Layer 8 of a small transformer language model trained on English Wikipedia (15 layers, counted from 0, width 128).
Take only the direct path to the model's output, skipping the later layers: a vector added to the residual stream pushes a token's score in proportion to its dot product with that token's output vector.

Output vectors of the tokens that the questions are about. A number n stands for (n - 500) times 0.0045.
"arily": 555 613 654 366 418 532 458 465 430 456 414 520 400 537 435 396 288 474 518 333 619 542 479 548 583 550 507 587 524 551 436 428 460 569 542 633 411 463 401 470 585 385 456 490 417 501 680 319 484 392 513 473 355 698 420 323 324 604 470 532 475 568 318 602 530 372 598 620 299 651 575 755 510 577 680 535 510 407 493 613 638 417 658 485 660 548 461 655 368 440 510 425 482 640 490 279 536 504 372 331 516 502 607 523 513 639 540 408 299 483 637 626 618 412 609 463 382 465 461 568 495 406 684 615 412 562 443 537
"isted": 400 558 618 283 505 620 339 534 470 413 590 510 451 340 400 530 462 450 455 369 481 517 533 603 480 659 520 435 426 606 441 443 584 419 644 558 628 510 496 512 609 544 397 512 398 670 564 514 473 439 379 478 499 540 519 457 586 571 535 469 508 582 437 629 626 381 497 557 397 327 502 579 617 610 552 679 308 429 296 524 449 468 598 421 434 508 548 529 388 393 457 624 426 573 586 564 646 556 487 428 453 559 616 566 381 489 435 480 411 417 562 664 568 483 705 403 348 376 473 604 534 399 422 595 464 572 481 468
" parent": 404 567 614 543 552 599 452 412 450 530 523 528 419 539 472 520 531 468 490 407 507 557 509 519 351 488 534 490 542 593 458 449 531 483 459 499 498 634 429 560 589 457 529 536 490 544 617 575 417 499 472 464 411 542 511 365 425 548 567 371 466 465 302 579 441 481 559 628 503 550 569 515 608 526 513 535 582 412 533 494 430 491 590 467 474 399 602 533 353 465 511 505 436 590 534 382 396 593 571 537 631 412 489 500 496 593 525 457 398 465 519 479 526 524 551 501 408 530 370 447 458 415 501 550 483 638 447 525
" water": 437 547 558 435 552 483 418 446 423 585 439 611 572 423 490 442 447 510 469 478 580 539 548 563 476 551 493 525 469 528 489 486 570 490 522 522 511 508 487 562 542 424 553 546 453 617 630 513 484 561 498 502 491 620 569 427 418 556 574 549 448 533 375 578 486 363 498 516 529 603 543 549 460 545 498 489 371 553 462 582 425 432 554 504 543 369 533 492 513 504 614 561 445 514 457 434 534 518 479 455 483 465 553 521 447 490 484 399 457 383 503 519 448 458 519 522 422 542 339 427 562 428 494 510 516 483 578 478
"bon": 443 653 544 446 576 605 616 351 451 613 389 504 509 376 369 578 460 469 467 549 463 501 405 385 556 544 507 582 349 527 403 559 595 501 448 569 407 458 533 470 526 513 464 582 518 632 579 545 417 275 420 495 392 446 626 329 549 660 711 540 286 527 387 618 554 519 514 614 477 705 480 434 584 535 386 465 531 555 602 589 520 405 537 417 438 355 678 447 536 554 523 592 362 494 492 473 587 526 562 507 661 433 536 513 499 472 499 344 461 412 609 511 573 502 538 432 334 560 380 394 514 489 665 429 587 537 395 401
"ct": 419 539 615 473 600 566 605 524 518 472 440 472 463 371 535 646 550 479 448 444 441 521 426 614 550 529 431 464 535 632 315 602 439 403 606 537 483 440 587 453 524 590 443 551 550 573 489 487 585 373 384 358 561 529 504 504 521 571 563 611 487 479 339 594 612 538 452 434 491 553 565 560 595 508 333 488 415 413 494 686 289 349 643 488 585 343 432 522 504 373 445 534 462 442 404 453 514 420 446 512 593 581 507 599 423 690 428 504 470 447 557 497 402 464 397 435 373 716 539 599 573 411 595 391 651 626 459 418
" ": 524 451 435 558 449 449 522 533 464 520 483 468 498 454 598 584 553 611 566 526 549 508 587 434 579 498 447 493 609 501 504 361 455 570 503 441 503 465 569 550 427 513 554 489 549 517 464 442 568 524 505 533 450 445 399 564 547 457 467 500 504 581 560 429 440 575 457 498 548 434 435 469 489 479 481 556 544 492 522 465 517 519 453 464 492 551 442 438 471 349 547 444 519 440 614 568 559 509 462 554 519 523 462 477 502 539 447 552 534 519 432 450 469 432 446 551 584 578 458 536 460 545 410 467 465 444 575 468
"aking": 446 591 543 384 566 447 422 474 499 681 551 615 562 427 401 519 398 537 483 369 363 526 355 539 444 545 609 560 477 532 507 457 525 445 552 541 596 366 440 455 580 355 595 505 343 574 627 592 374 510 439 456 501 569 434 408 445 496 424 433 352 488 378 490 595 442 585 444 411 497 543 564 545 501 509 560 436 598 590 458 483 588 552 469 505 619 482 615 567 507 419 599 442 489 401 345 453 586 404 519 692 518 600 621 561 523 612 572 452 296 608 613 610 426 630 464 383 505 466 487 532 321 396 650 498 575 529 417
"ham": 409 590 489 383 426 402 451 477 442 517 421 578 460 560 505 521 432 360 455 572 564 492 523 554 390 619 533 555 485 405 363 319 496 510 546 480 487 438 475 512 495 270 502 601 498 607 656 662 387 480 421 457 514 478 633 568 402 521 595 471 563 498 482 587 516 444 452 482 424 537 419 486 620 613 607 547 395 486 671 666 451 467 591 635 428 571 632 431 459 479 498 460 429 531 507 450 507 473 469 411 387 404 666 496 519 404 531 341 596 464 571 492 527 546 632 461 398 523 477 587 524 442 642 567 570 556 379 507
"bury": 392 639 465 442 612 580 337 408 450 531 455 462 403 259 525 516 511 406 461 548 516 504 485 382 407 586 587 480 389 475 330 414 657 359 588 496 515 475 476 597 512 512 461 606 431 550 666 576 509 435 397 441 424 388 694 449 385 563 548 451 493 514 369 523 461 512 516 615 390 620 465 531 547 436 641 540 428 637 569 395 480 411 576 431 404 533 561 534 524 456 530 536 521 583 571 361 559 591 603 521 437 566 547 517 570 532 456 363 482 453 632 518 640 542 585 507 402 523 429 568 618 363 538 445 628 730 385 416
"roll": 423 522 490 285 472 570 506 475 462 560 465 425 419 525 424 469 557 464 461 544 600 504 345 586 518 499 577 462 532 556 509 414 538 374 594 526 467 518 527 740 486 303 524 521 457 596 518 570 515 531 450 474 421 662 516 420 513 418 530 446 324 460 361 671 554 434 436 525 481 599 547 574 415 373 445 506 536 530 579 510 455 561 630 481 552 348 584 645 544 408 543 687 392 451 443 470 576 569 496 482 501 363 582 558 505 481 559 413 483 368 589 494 519 457 619 403 578 437 457 430 622 446 650 465 448 567 565 488
"===\n": 451 478 582 483 459 451 546 539 573 512 467 452 366 384 552 467 632 527 426 498 609 503 423 505 507 470 559 523 495 502 531 554 459 397 456 631 554 495 315 595 629 483 583 440 537 605 582 576 516 349 468 439 431 542 588 373 369 557 569 476 471 513 425 450 583 429 593 606 427 591 448 586 494 617 529 588 449 572 531 622 461 466 398 419 459 591 547 571 402 405 378 512 555 392 517 485 536 532 519 533 562 378 550 546 572 538 458 382 444 466 559 545 460 635 502 454 530 538 526 540 467 301 484 623 440 395 431 433
"ons": 526 610 401 355 447 570 530 511 483 503 534 520 431 547 586 445 440 457 390 492 355 497 565 482 357 550 365 461 441 541 436 505 523 432 486 453 513 530 515 438 506 391 415 537 437 521 622 588 519 312 533 433 584 573 466 510 532 452 525 453 608 476 397 524 551 455 484 595 542 512 622 649 641 580 482 443 436 624 586 692 526 500 543 322 427 446 497 458 410 577 427 553 480 496 436 494 541 532 654 568 408 537 544 532 538 671 644 586 277 461 570 477 664 520 554 514 444 485 441 445 484 382 545 474 445 613 466 360
" charact": 299 789 787 400 672 642 293 308 278 712 373 782 235 188 269 375 369 31 324 433 706 725 314 681 426 500 675 366 288 646 275 708 679 428 528 806 500 433 137 582 861 305 579 650 290 722 833 523 327 352 396 328 147 813 758 285 200 718 711 402 260 157 76 890 719 230 528 803 176 828 755 542 631 640 715 644 316 765 609 703 406 201 612 135 389 264 804 636 392 340 661 787 281 598 470 250 611 583 313 383 625 467 650 721 389 500 568 373 319 350 977 624 790 439 612 182 286 488 348 769 641 206 744 754 593 596 330 394
"areer": 507 611 425 269 469 465 361 382 412 725 477 494 494 430 416 416 583 367 412 361 507 539 536 480 452 435 540 490 574 588 266 442 699 469 616 762 537 481 521 557 570 326 572 456 472 587 443 604 364 326 393 440 425 517 420 347 448 619 676 359 419 510 372 579 692 378 500 623 382 559 589 519 551 581 412 569 539 677 484 628 453 521 566 460 411 368 585 652 413 488 671 559 415 652 539 337 650 507 452 459 522 494 566 622 507 654 603 479 167 405 665 560 566 583 519 412 496 392 423 696 525 514 507 520 450 570 543 385
"@": 485 572 473 436 576 519 474 435 451 450 540 563 321 459 452 388 486 452 534 348 439 539 478 578 528 512 477 539 454 448 450 478 385 521 525 410 594 480 501 435 536 577 459 621 489 585 656 526 483 537 546 460 399 630 612 545 472 535 652 464 358 432 478 569 570 432 495 538 447 585 436 524 574 531 583 514 442 604 609 572 464 454 620 434 397 451 613 593 398 507 595 600 435 564 498 376 516 517 559 412 420 529 553 537 490 472 514 474 432 476 583 584 574 530 492 372 535 450 482 422 428 258 552 454 564 509 546 500
"2": 542 479 427 375 497 463 531 403 548 525 560 452 557 413 543 544 557 460 570 526 499 536 530 400 538 460 472 546 588 581 489 461 446 543 465 441 541 444 566 473 484 542 464 489 431 480 417 462 541 502 472 525 544 545 502 520 529 440 437 573 541 411 519 555 573 586 444 452 462 412 438 589 433 468 491 447 525 480 440 466 505 538 455 478 444 595 539 550 532 540 478 481 524 531 553 495 452 491 512 527 479 584 447 572 574 421 462 556 417 561 535 450 531 572 448 435 519 582 525 437 481 574 487 477 529 425 542 536

Each question shows what one neuron of this layer's MLP adds at an activation of 1. A number n stands for (n - 500) times 0.0015.

n35: 678 608 660 428 587 430 314 510 464 480 496 619 678 578 508 331 625 631 461 500 466 774 363 266 474 603 122 395 567 158 471 671 557 507 550 435 384 438 514 454 402 393 603 707 305 467 525 455 754 355 720 699 429 338 618 819 490 288 489 380 890 274 395 487 574 511 300 548 350 337 627 512 488 543 559 524 481 277 478 521 235 409 584 293 362 356 421 470 519 762 383 524 572 459 619 470 659 526 583 320 504 510 587 580 559 238 478 480 300 614 448 504 630 784 714 538 480 462 455 642 558 488 677 493 468 492 521 572
Pushed down most: "aking"

n148: 439 579 535 461 169 631 377 494 358 622 274 280 528 565 596 519 451 328 381 398 507 454 434 650 636 645 703 401 433 316 585 506 662 321 390 727 566 462 582 534 517 329 486 366 490 634 752 454 258 538 507 464 487 442 422 466 477 639 547 571 268 618 488 456 451 480 565 439 445 375 453 548 418 687 593 528 480 575 415 497 655 458 659 453 621 577 423 441 423 387 445 507 393 685 511 410 451 460 464 724 236 406 609 602 405 559 726 510 473 503 637 475 459 357 566 459 444 427 388 482 615 666 608 520 500 553 913 644
Pushed down most: "2"

n75: 438 439 465 467 538 501 481 462 528 454 543 506 503 533 544 501 512 451 424 529 471 512 485 515 427 539 465 518 506 506 494 506 512 453 501 519 528 516 529 547 480 474 496 451 511 548 549 464 547 529 494 517 537 506 474 541 497 512 540 552 536 465 553 497 501 540 431 508 429 510 565 460 441 489 495 521 425 470 489 486 525 494 613 542 409 532 502 546 518 496 481 517 449 489 482 541 489 515 546 481 483 518 481 497 497 484 506 456 505 455 500 547 508 496 543 489 526 516 463 489 511 495 496 523 448 489 548 514
Which of these tokens does it push up most? "isted"

n174: 515 525 646 602 423 600 561 613 609 604 532 544 531 623 443 485 533 505 609 508 549 479 448 473 513 511 502 529 522 459 611 440 469 428 612 458 466 360 359 489 679 538 648 538 379 510 485 336 497 682 528 443 500 548 450 497 452 375 534 400 330 569 577 574 569 461 426 554 529 752 344 551 503 273 630 533 449 412 397 444 520 418 338 410 356 450 578 409 624 538 371 481 463 541 551 550 399 557 407 449 627 521 407 549 548 466 566 604 420 534 551 415 500 345 541 662 725 471 482 419 606 297 454 477 495 552 247 549
Which of these tokens does it push up most? " charact"

n46: 380 481 440 457 259 404 529 650 514 689 671 437 470 426 444 529 673 436 242 445 534 380 677 526 469 111 529 564 548 561 559 381 520 660 369 584 790 430 578 597 481 642 397 784 390 640 530 509 555 560 602 634 506 537 503 328 703 352 470 568 483 392 407 578 339 487 420 308 483 476 572 494 402 468 474 467 710 540 573 538 516 576 335 599 438 633 569 550 358 600 331 583 336 494 456 592 606 484 481 333 580 531 430 530 431 367 436 497 577 310 292 476 593 523 464 472 660 550 444 528 583 493 353 587 710 431 571 386
Which of these tokens does it push up most? "2"

n117: 478 504 385 546 465 465 567 458 399 591 562 451 410 508 534 488 521 466 542 624 457 509 546 449 489 455 443 510 487 507 588 547 563 429 329 550 520 605 459 421 593 496 476 476 444 389 540 547 543 616 450 600 465 454 454 472 580 595 584 488 522 407 558 339 548 511 566 640 387 560 486 469 420 549 459 526 533 432 444 405 536 473 525 494 631 536 509 522 502 641 490 557 484 565 540 487 467 470 463 522 528 386 453 506 522 530 444 447 481 476 620 527 463 538 343 421 617 420 622 512 485 382 573 531 389 536 557 439
Which two tokens does it push up most, strongest first? "===\n", "areer"

n387: 496 502 409 520 493 507 574 489 510 447 499 480 515 476 635 465 518 503 498 560 495 501 489 546 525 564 468 524 547 476 487 566 499 511 489 453 492 502 580 451 466 504 387 481 574 439 459 513 419 545 493 509 490 548 500 425 568 573 549 471 487 553 525 513 457 513 438 500 457 500 473 476 492 456 520 497 590 432 414 475 585 566 538 524 569 506 492 518 505 516 588 455 485 567 532 471 508 544 518 534 478 515 454 419 450 502 403 491 480 501 537 542 447 446 459 506 520 469 442 497 467 514 471 483 523 497 610 407
Which of these tokens does it push up most? " "

n238: 652 542 638 488 419 447 526 544 511 554 587 591 497 456 500 433 645 549 489 427 596 559 652 487 279 539 514 519 458 491 459 451 500 561 436 552 601 304 453 445 487 271 484 580 616 625 512 497 665 517 582 470 525 463 588 520 600 447 577 578 585 362 502 489 390 451 577 594 556 467 519 638 437 619 571 460 373 423 462 323 460 537 401 532 386 406 559 563 415 485 403 451 551 571 426 600 428 490 525 500 543 554 307 449 460 285 525 604 573 459 404 556 456 306 764 395 377 409 407 528 461 541 588 653 533 378 388 585
Pushed down most: "ct"

n120: 382 457 378 512 356 604 304 485 534 497 407 361 394 398 375 589 459 353 417 460 556 546 608 330 545 303 503 653 574 217 449 248 539 607 692 482 555 611 350 638 400 538 472 529 796 471 506 510 400 552 429 359 634 551 357 492 552 697 407 611 446 558 391 430 374 546 629 515 545 618 629 527 525 685 380 348 697 331 538 503 622 414 687 454 517 639 642 497 521 540 677 507 600 510 685 507 528 516 369 331 535 506 522 347 597 355 542 607 581 189 801 345 508 414 497 493 418 490 438 609 460 521 573 568 531 540 768 298
Which two tokens does it push up most, strongest first? "areer", "arily"

n61: 562 527 359 551 621 515 384 636 506 441 456 483 481 458 621 367 425 516 497 535 516 490 429 538 390 539 464 504 505 444 481 546 429 519 483 531 507 604 517 599 516 486 445 365 519 538 472 516 409 581 515 587 587 597 535 461 524 532 712 447 477 483 607 454 376 550 451 562 469 438 539 426 490 407 498 502 546 375 560 515 430 469 616 627 230 559 672 478 456 547 432 412 438 482 444 492 533 529 565 476 601 584 526 533 587 428 561 467 433 375 369 544 420 527 514 349 524 468 712 405 463 385 611 378 477 568 602 647
Which two tokens does it push up most, strongest first? "@", "ham"

n499: 407 603 493 446 470 593 457 576 552 614 502 545 446 511 456 494 476 379 506 541 475 456 418 496 585 549 510 441 613 527 511 304 450 535 479 591 481 476 547 509 351 504 409 378 474 581 431 479 509 586 511 494 504 512 413 473 402 517 626 480 490 486 504 605 392 487 473 490 584 528 403 498 489 556 544 460 446 463 613 441 643 511 602 643 462 453 506 567 459 526 513 435 568 435 525 569 593 597 538 529 594 515 449 442 496 528 440 385 573 377 551 553 443 422 524 465 394 599 529 645 588 640 387 319 635 434 481 299
Pushed down most: "ons"

n133: 524 570 529 464 610 456 447 495 542 527 514 438 461 600 571 561 425 553 557 656 512 462 532 540 591 481 487 487 592 479 481 594 515 563 443 502 529 548 596 411 515 496 480 447 471 536 518 517 446 437 440 469 491 502 494 537 391 480 388 432 629 487 491 535 491 568 422 544 483 430 524 488 498 385 505 465 434 563 472 519 488 520 539 467 578 404 406 402 377 574 581 583 507 474 406 475 540 498 572 349 450 410 413 566 459 523 468 502 541 479 526 496 494 496 525 531 566 521 433 475 574 649 498 495 347 484 477 591
Which of these tokens does it push up most? "ons"

n118: 570 443 449 450 666 395 523 648 353 436 534 428 616 422 369 307 497 379 632 505 513 593 396 418 604 457 507 603 521 565 435 519 508 608 425 632 482 456 416 510 461 645 439 507 513 632 420 626 371 534 503 570 467 387 498 273 617 391 543 358 424 458 491 596 542 508 381 378 479 614 497 304 538 481 516 614 530 614 617 626 452 413 376 524 468 515 525 480 471 482 302 521 356 628 505 378 577 543 578 475 575 565 568 719 461 583 478 577 485 492 310 514 509 548 476 570 556 475 502 408 505 475 655 502 668 470 557 386
Which of these tokens does it push up most? " charact"

n444: 556 421 549 550 434 558 567 485 527 498 492 508 517 480 568 604 473 511 330 488 521 534 477 525 420 455 459 563 528 504 513 478 563 562 344 418 484 521 504 543 519 540 534 488 460 545 564 519 572 477 436 528 466 431 521 404 539 479 448 478 503 433 608 445 517 528 481 529 484 429 529 536 595 581 435 475 596 474 464 468 490 486 470 512 373 583 507 440 481 617 521 519 477 463 545 547 500 411 509 429 437 535 500 445 486 558 488 471 544 558 449 508 580 527 536 515 521 373 516 534 497 460 503 456 524 553 507 436
Which of these tokens does it push up most? "ons"

n307: 344 542 525 421 416 582 490 561 502 525 489 291 507 452 405 531 417 550 472 455 634 573 516 407 516 632 357 426 478 362 428 461 407 517 523 595 507 460 609 627 528 480 385 427 423 650 578 656 411 508 450 488 574 261 543 500 598 619 518 515 390 490 538 465 452 394 548 492 385 487 553 517 550 511 583 431 415 570 394 468 571 598 448 485 595 399 626 614 488 679 524 408 582 528 578 511 478 376 405 485 606 459 424 493 652 452 482 586 610 509 473 533 520 350 637 404 554 332 532 515 581 487 516 642 581 505 458 502
Which of these tokens does it push up most? "isted"

n232: 287 526 510 463 399 395 785 428 540 572 647 555 533 475 632 572 465 519 394 762 521 244 489 461 606 484 531 511 500 589 386 349 443 612 643 510 644 533 412 503 530 387 591 321 682 643 550 386 604 392 643 408 491 578 430 570 473 363 494 529 427 541 108 566 539 469 530 386 330 631 490 535 368 575 336 552 591 430 604 554 519 290 328 534 600 695 342 641 317 575 503 513 535 387 781 577 532 593 475 408 566 577 583 471 409 396 449 510 664 429 486 466 553 537 435 562 448 481 579 493 400 604 624 336 352 503 329 534
Which two tokens does it push up most, strongest first? "===\n", "arily"

n162: 520 584 504 304 326 639 435 732 561 493 468 597 564 442 486 240 496 532 411 309 356 313 405 559 452 611 732 618 529 748 618 523 637 444 702 508 283 493 470 540 181 615 318 306 485 462 554 651 393 576 443 325 293 369 365 601 608 518 364 332 490 531 572 400 361 628 753 663 616 404 531 475 508 447 728 467 521 491 627 304 369 522 716 694 581 486 465 416 450 337 405 474 406 616 427 504 600 472 602 392 515 541 653 489 513 334 836 530 748 596 661 350 431 449 415 496 720 338 416 414 425 393 653 549 586 663 448 513
Which of these tokens does it push up most? "roll"

n493: 633 189 394 385 415 459 417 502 484 514 561 517 705 589 508 581 503 588 476 585 340 593 671 571 339 470 665 535 309 517 521 460 381 632 541 506 612 666 473 425 322 393 469 825 472 484 565 481 459 533 468 543 519 426 570 423 582 479 538 442 590 506 435 466 474 676 585 618 518 548 600 737 500 366 452 401 307 507 447 633 610 570 578 462 486 411 460 556 424 503 386 440 431 524 383 506 472 446 615 556 526 383 513 395 527 497 453 559 591 497 752 394 394 477 460 482 457 522 481 577 374 515 527 572 510 489 290 412
Which two tokens does it push up most, strongest first? "ons", "ham"

n138: 375 539 390 472 491 470 475 491 526 474 469 529 479 555 523 518 424 508 517 432 595 612 424 531 446 571 468 515 502 568 533 562 611 434 441 503 473 524 486 433 530 555 440 575 550 492 559 560 463 403 405 448 537 510 451 591 507 551 552 532 646 507 602 397 444 446 420 457 449 573 413 483 559 541 520 563 553 547 576 456 520 536 427 574 386 433 448 545 490 405 555 550 582 473 451 469 498 419 502 459 452 517 464 473 518 476 424 459 591 493 454 473 568 440 512 540 519 537 625 505 386 489 476 548 492 552 531 484
Which three tokens does it push up most, strongest first? "ham", "bury", "@"

n114: 453 476 562 730 616 813 689 623 559 575 361 719 478 258 429 615 430 618 505 451 459 484 568 184 550 317 440 418 367 412 643 569 570 551 343 460 649 421 614 486 595 586 507 671 356 715 392 336 433 531 629 727 419 480 542 457 476 513 423 816 441 715 607 351 493 473 440 610 360 490 463 462 350 596 539 457 543 303 524 383 400 429 104 532 511 380 551 476 377 708 606 608 471 371 629 508 693 517 520 601 417 491 566 601 519 481 338 639 517 479 445 534 626 585 382 473 403 333 601 519 472 478 435 289 526 285 577 340
Pushed down most: "ham"

n91: 644 221 580 438 450 426 500 445 520 635 659 671 702 531 436 327 574 377 827 631 556 648 602 818 430 588 525 514 643 455 474 689 545 279 396 330 515 460 598 674 497 738 552 481 516 537 569 526 447 457 341 286 214 470 250 487 592 461 635 624 404 487 598 513 370 393 641 705 324 361 377 287 342 709 740 472 433 709 390 654 605 389 466 281 457 508 394 556 388 302 656 468 399 530 537 513 210 715 523 435 452 440 696 364 559 582 518 575 639 523 345 682 309 401 559 454 416 625 336 157 646 455 627 414 404 527 602 449
Which three tokens does it push up most, strongest first? " charact", " water", "@"

n33: 475 396 508 488 503 483 576 537 490 514 487 476 466 475 588 505 520 438 459 534 467 485 565 495 456 504 534 548 503 513 613 579 531 462 575 537 522 448 552 500 475 471 540 442 398 457 493 523 514 538 495 520 623 509 444 447 520 439 493 610 425 460 514 470 464 573 576 502 462 512 566 513 450 381 544 436 483 498 465 532 481 473 557 555 500 504 515 467 537 479 465 503 453 546 585 485 552 591 480 527 531 521 577 482 444 458 466 444 460 459 482 503 479 490 494 523 499 380 365 434 441 544 521 584 362 528 574 549
Which of these tokens does it push up most? "roll"

n341: 624 445 622 665 564 545 621 385 582 567 526 581 423 547 424 443 354 549 656 510 713 332 515 409 502 469 486 628 582 517 515 476 597 502 486 413 340 505 497 458 489 487 538 487 445 429 475 403 187 463 577 447 642 410 596 582 442 620 498 428 410 500 571 418 487 428 538 580 714 538 625 429 620 591 564 296 447 349 464 491 509 468 634 468 620 490 541 523 404 463 571 497 561 596 503 598 562 554 307 516 448 312 362 532 596 608 406 457 432 487 401 352 563 552 492 523 523 457 558 438 435 483 608 442 404 497 607 364
Pushed down most: "isted"

n380: 467 481 556 621 514 469 566 438 461 479 510 517 491 522 622 528 466 412 466 420 495 525 529 483 524 536 567 457 596 497 407 510 488 589 584 555 368 442 456 458 546 459 513 472 443 388 469 541 523 418 479 525 414 431 489 480 474 521 630 525 558 482 593 405 495 432 453 465 636 595 583 487 417 467 478 459 470 542 547 449 486 500 611 550 459 541 536 405 493 543 416 389 473 507 488 536 543 534 617 533 705 550 524 526 477 443 572 504 457 477 484 399 526 447 595 632 441 385 493 451 529 494 458 435 628 495 386 458
Which of these tokens does it push up most? "bon"

n214: 491 418 500 467 511 476 519 584 541 464 553 566 528 567 522 580 602 533 446 610 417 479 443 519 488 615 323 523 430 637 470 483 471 442 487 541 530 518 580 406 558 330 603 524 318 494 576 536 460 431 568 403 474 450 551 488 548 508 578 477 471 462 596 477 588 506 482 563 439 567 443 438 559 574 380 487 462 373 486 587 568 415 495 532 451 608 362 520 495 710 513 623 409 528 478 530 502 585 597 436 489 495 560 408 427 576 466 519 467 433 398 624 515 466 489 364 491 401 608 504 436 557 443 388 388 543 486 529
Which of these tokens does it push up most? "ons"

n89: 498 514 483 464 480 469 454 450 494 552 522 568 451 470 466 506 594 518 451 527 493 527 541 561 360 495 544 607 568 435 513 514 580 541 455 486 492 560 526 505 486 424 552 498 497 589 437 609 495 524 509 572 493 447 540 494 489 262 564 495 470 436 481 516 445 508 540 515 566 460 396 492 498 543 563 453 532 539 552 651 554 486 506 616 491 505 492 430 515 468 389 484 583 408 496 429 607 467 469 546 460 506 448 369 467 480 562 419 495 474 547 423 457 502 590 550 500 482 432 535 420 616 426 469 528 490 520 499
Which of these tokens does it push up most? "ham"

n154: 640 496 443 512 463 393 507 582 391 674 515 294 421 354 460 487 890 397 349 759 600 601 508 656 592 432 475 519 392 619 419 519 175 378 556 320 373 572 504 535 562 613 514 454 716 557 555 584 430 485 449 440 587 507 268 481 503 535 525 503 714 373 554 638 553 595 470 278 486 519 581 493 529 491 489 539 321 496 641 469 439 521 357 542 563 429 510 674 343 443 385 586 516 450 661 717 599 594 476 336 328 503 597 778 339 646 412 793 373 290 496 662 330 407 557 304 413 379 493 362 449 386 560 420 655 557 546 515
Which of these tokens does it push up most? "ct"

n66: 282 363 249 653 582 429 628 620 413 408 412 546 570 535 416 433 376 446 481 516 429 711 402 719 624 516 471 558 585 500 612 511 698 434 408 364 364 644 481 538 519 409 399 640 529 374 399 429 409 721 544 268 599 564 603 334 413 484 485 634 514 534 492 362 677 538 582 407 534 608 399 398 560 474 332 592 637 492 392 439 344 503 517 466 494 447 432 568 524 613 265 279 562 497 426 451 510 652 515 587 563 599 428 480 671 512 400 432 804 606 528 595 469 559 624 275 408 637 561 486 693 321 573 552 585 422 391 469
Which of these tokens does it push up most? "ct"

n453: 571 533 548 447 638 492 552 532 463 450 574 530 496 569 509 510 568 548 429 604 505 488 407 530 529 457 474 542 458 456 486 552 411 516 583 511 498 480 554 498 491 489 637 550 451 498 519 372 487 449 562 420 524 488 500 468 524 619 483 431 416 516 523 464 490 479 572 401 375 467 538 520 539 451 453 596 490 540 445 495 448 502 559 577 559 475 519 442 572 617 482 459 560 528 468 577 529 375 437 513 576 495 433 407 465 503 534 557 470 491 398 569 412 431 695 473 494 339 446 496 621 609 424 509 416 446 409 467
Which two tokens does it push up most, strongest first? "aking", "isted"

n371: 712 489 503 502 495 469 590 483 338 351 535 634 530 602 319 502 522 397 518 553 535 546 517 296 442 352 496 434 665 655 536 620 500 552 409 558 540 530 360 606 371 515 465 479 524 458 529 566 482 545 551 582 477 399 385 573 438 475 411 579 491 492 443 425 583 398 519 375 539 447 505 396 535 385 529 445 669 559 560 526 520 589 574 363 500 507 505 474 515 615 515 558 408 530 492 641 406 469 516 502 598 596 346 575 481 471 436 544 565 377 683 559 454 354 404 582 397 509 523 570 498 574 616 502 411 351 447 496
Which of these tokens does it push up most? "2"

n491: 320 535 504 447 514 537 481 368 582 601 597 417 480 446 581 557 483 455 488 555 463 716 549 590 510 521 525 457 609 411 575 477 493 533 511 569 546 480 670 564 458 489 447 324 569 580 564 446 520 507 595 521 409 531 576 481 542 544 586 566 441 456 580 530 535 506 445 406 443 416 518 547 480 465 600 381 512 453 575 333 446 491 437 562 443 337 621 533 406 536 524 531 441 504 505 561 539 588 359 524 307 518 380 496 485 516 528 581 538 601 426 480 356 612 500 486 472 448 514 622 508 418 412 418 512 446 443 458
Pushed down most: "arily"

n10: 558 546 481 671 320 435 534 414 581 525 507 453 628 396 438 408 582 415 553 396 361 376 559 538 690 467 558 489 578 539 592 649 652 517 470 538 684 684 415 390 513 644 579 503 395 541 382 560 299 577 542 530 574 407 347 534 513 395 525 494 551 606 569 505 453 536 494 503 541 587 558 503 487 553 534 418 503 541 282 564 389 441 493 313 556 458 482 598 592 682 512 598 500 607 545 275 447 354 283 376 630 439 176 522 371 343 538 606 463 536 445 500 551 486 497 540 612 187 825 550 539 477 620 503 657 324 470 392
Which two tokens does it push up most, strongest first? "areer", "2"

n77: 610 386 612 419 332 814 612 497 631 540 516 475 683 507 483 573 539 385 704 392 459 646 708 310 447 576 497 551 456 519 550 450 404 332 500 602 571 395 370 448 580 418 514 420 655 544 425 411 433 404 692 561 466 610 455 547 515 455 629 490 416 583 470 491 634 507 403 417 256 619 467 773 416 468 315 457 456 419 496 643 518 371 569 404 650 360 356 517 350 413 288 645 341 632 781 650 360 531 422 555 743 291 749 435 594 458 689 493 528 459 293 601 433 423 443 378 665 609 277 523 580 493 245 443 554 558 693 244
Pushed down most: "bury"

n98: 514 503 505 485 492 478 492 517 513 490 466 505 512 500 507 510 517 514 554 497 521 489 478 504 501 496 493 457 491 488 504 495 483 490 515 522 538 505 478 500 492 515 510 501 517 494 487 477 485 477 458 506 513 503 503 501 507 494 485 488 514 491 489 484 509 482 513 501 535 512 475 527 483 487 522 505 502 513 525 500 495 504 480 472 519 522 502 491 468 490 480 476 491 472 498 543 529 494 503 499 522 496 506 530 500 509 508 499 490 516 485 478 507 529 481 506 507 494 501 511 512 497 513 518 489 504 454 492
Which of these tokens does it push up most? "===\n"

n349: 424 531 455 546 484 496 464 459 537 469 489 456 514 563 545 536 454 503 442 550 522 615 455 434 595 533 445 476 498 436 500 527 526 497 537 495 436 611 554 464 508 437 454 622 432 511 477 463 596 567 528 505 457 536 607 478 525 508 491 335 479 475 504 533 506 445 475 526 385 564 456 452 431 485 549 549 603 620 502 566 483 414 415 551 478 430 466 600 456 598 500 536 492 484 448 642 483 492 523 395 435 433 497 403 439 439 522 485 498 433 585 537 528 479 498 514 651 456 460 538 466 600 459 511 574 484 544 477
Which three tokens does it push up most, strongest first? " charact", "roll", "@"

n323: 440 351 523 672 387 653 431 500 343 494 472 474 402 578 570 674 535 509 613 416 669 328 664 631 384 593 427 483 471 480 560 373 408 362 674 441 476 752 380 229 484 411 551 572 506 491 354 460 434 390 539 506 533 711 519 535 545 468 609 520 519 254 437 679 500 552 599 433 575 672 457 541 669 423 437 446 461 370 486 395 400 513 476 524 608 482 448 591 657 563 557 403 283 464 375 394 286 537 403 481 422 516 421 584 522 580 444 529 835 534 458 726 384 634 478 612 527 567 497 732 444 378 554 395 343 582 397 621
Which three tokens does it push up most, strongest first? "ct", " parent", "ham"

n437: 517 557 375 618 586 546 407 383 429 503 507 614 568 655 710 545 390 442 545 599 512 472 525 519 556 494 358 506 436 191 562 597 542 489 358 368 530 570 489 420 539 727 402 651 484 553 428 500 467 503 669 566 288 541 602 497 476 688 642 584 399 497 530 313 281 509 267 372 343 449 379 537 571 401 581 272 417 564 444 559 667 563 597 547 374 418 560 431 597 698 528 535 394 569 409 503 389 392 425 681 471 519 364 389 517 469 275 532 423 500 665 704 463 543 405 584 567 563 461 373 537 503 601 491 684 506 684 505
Which of these tokens does it push up most? "@"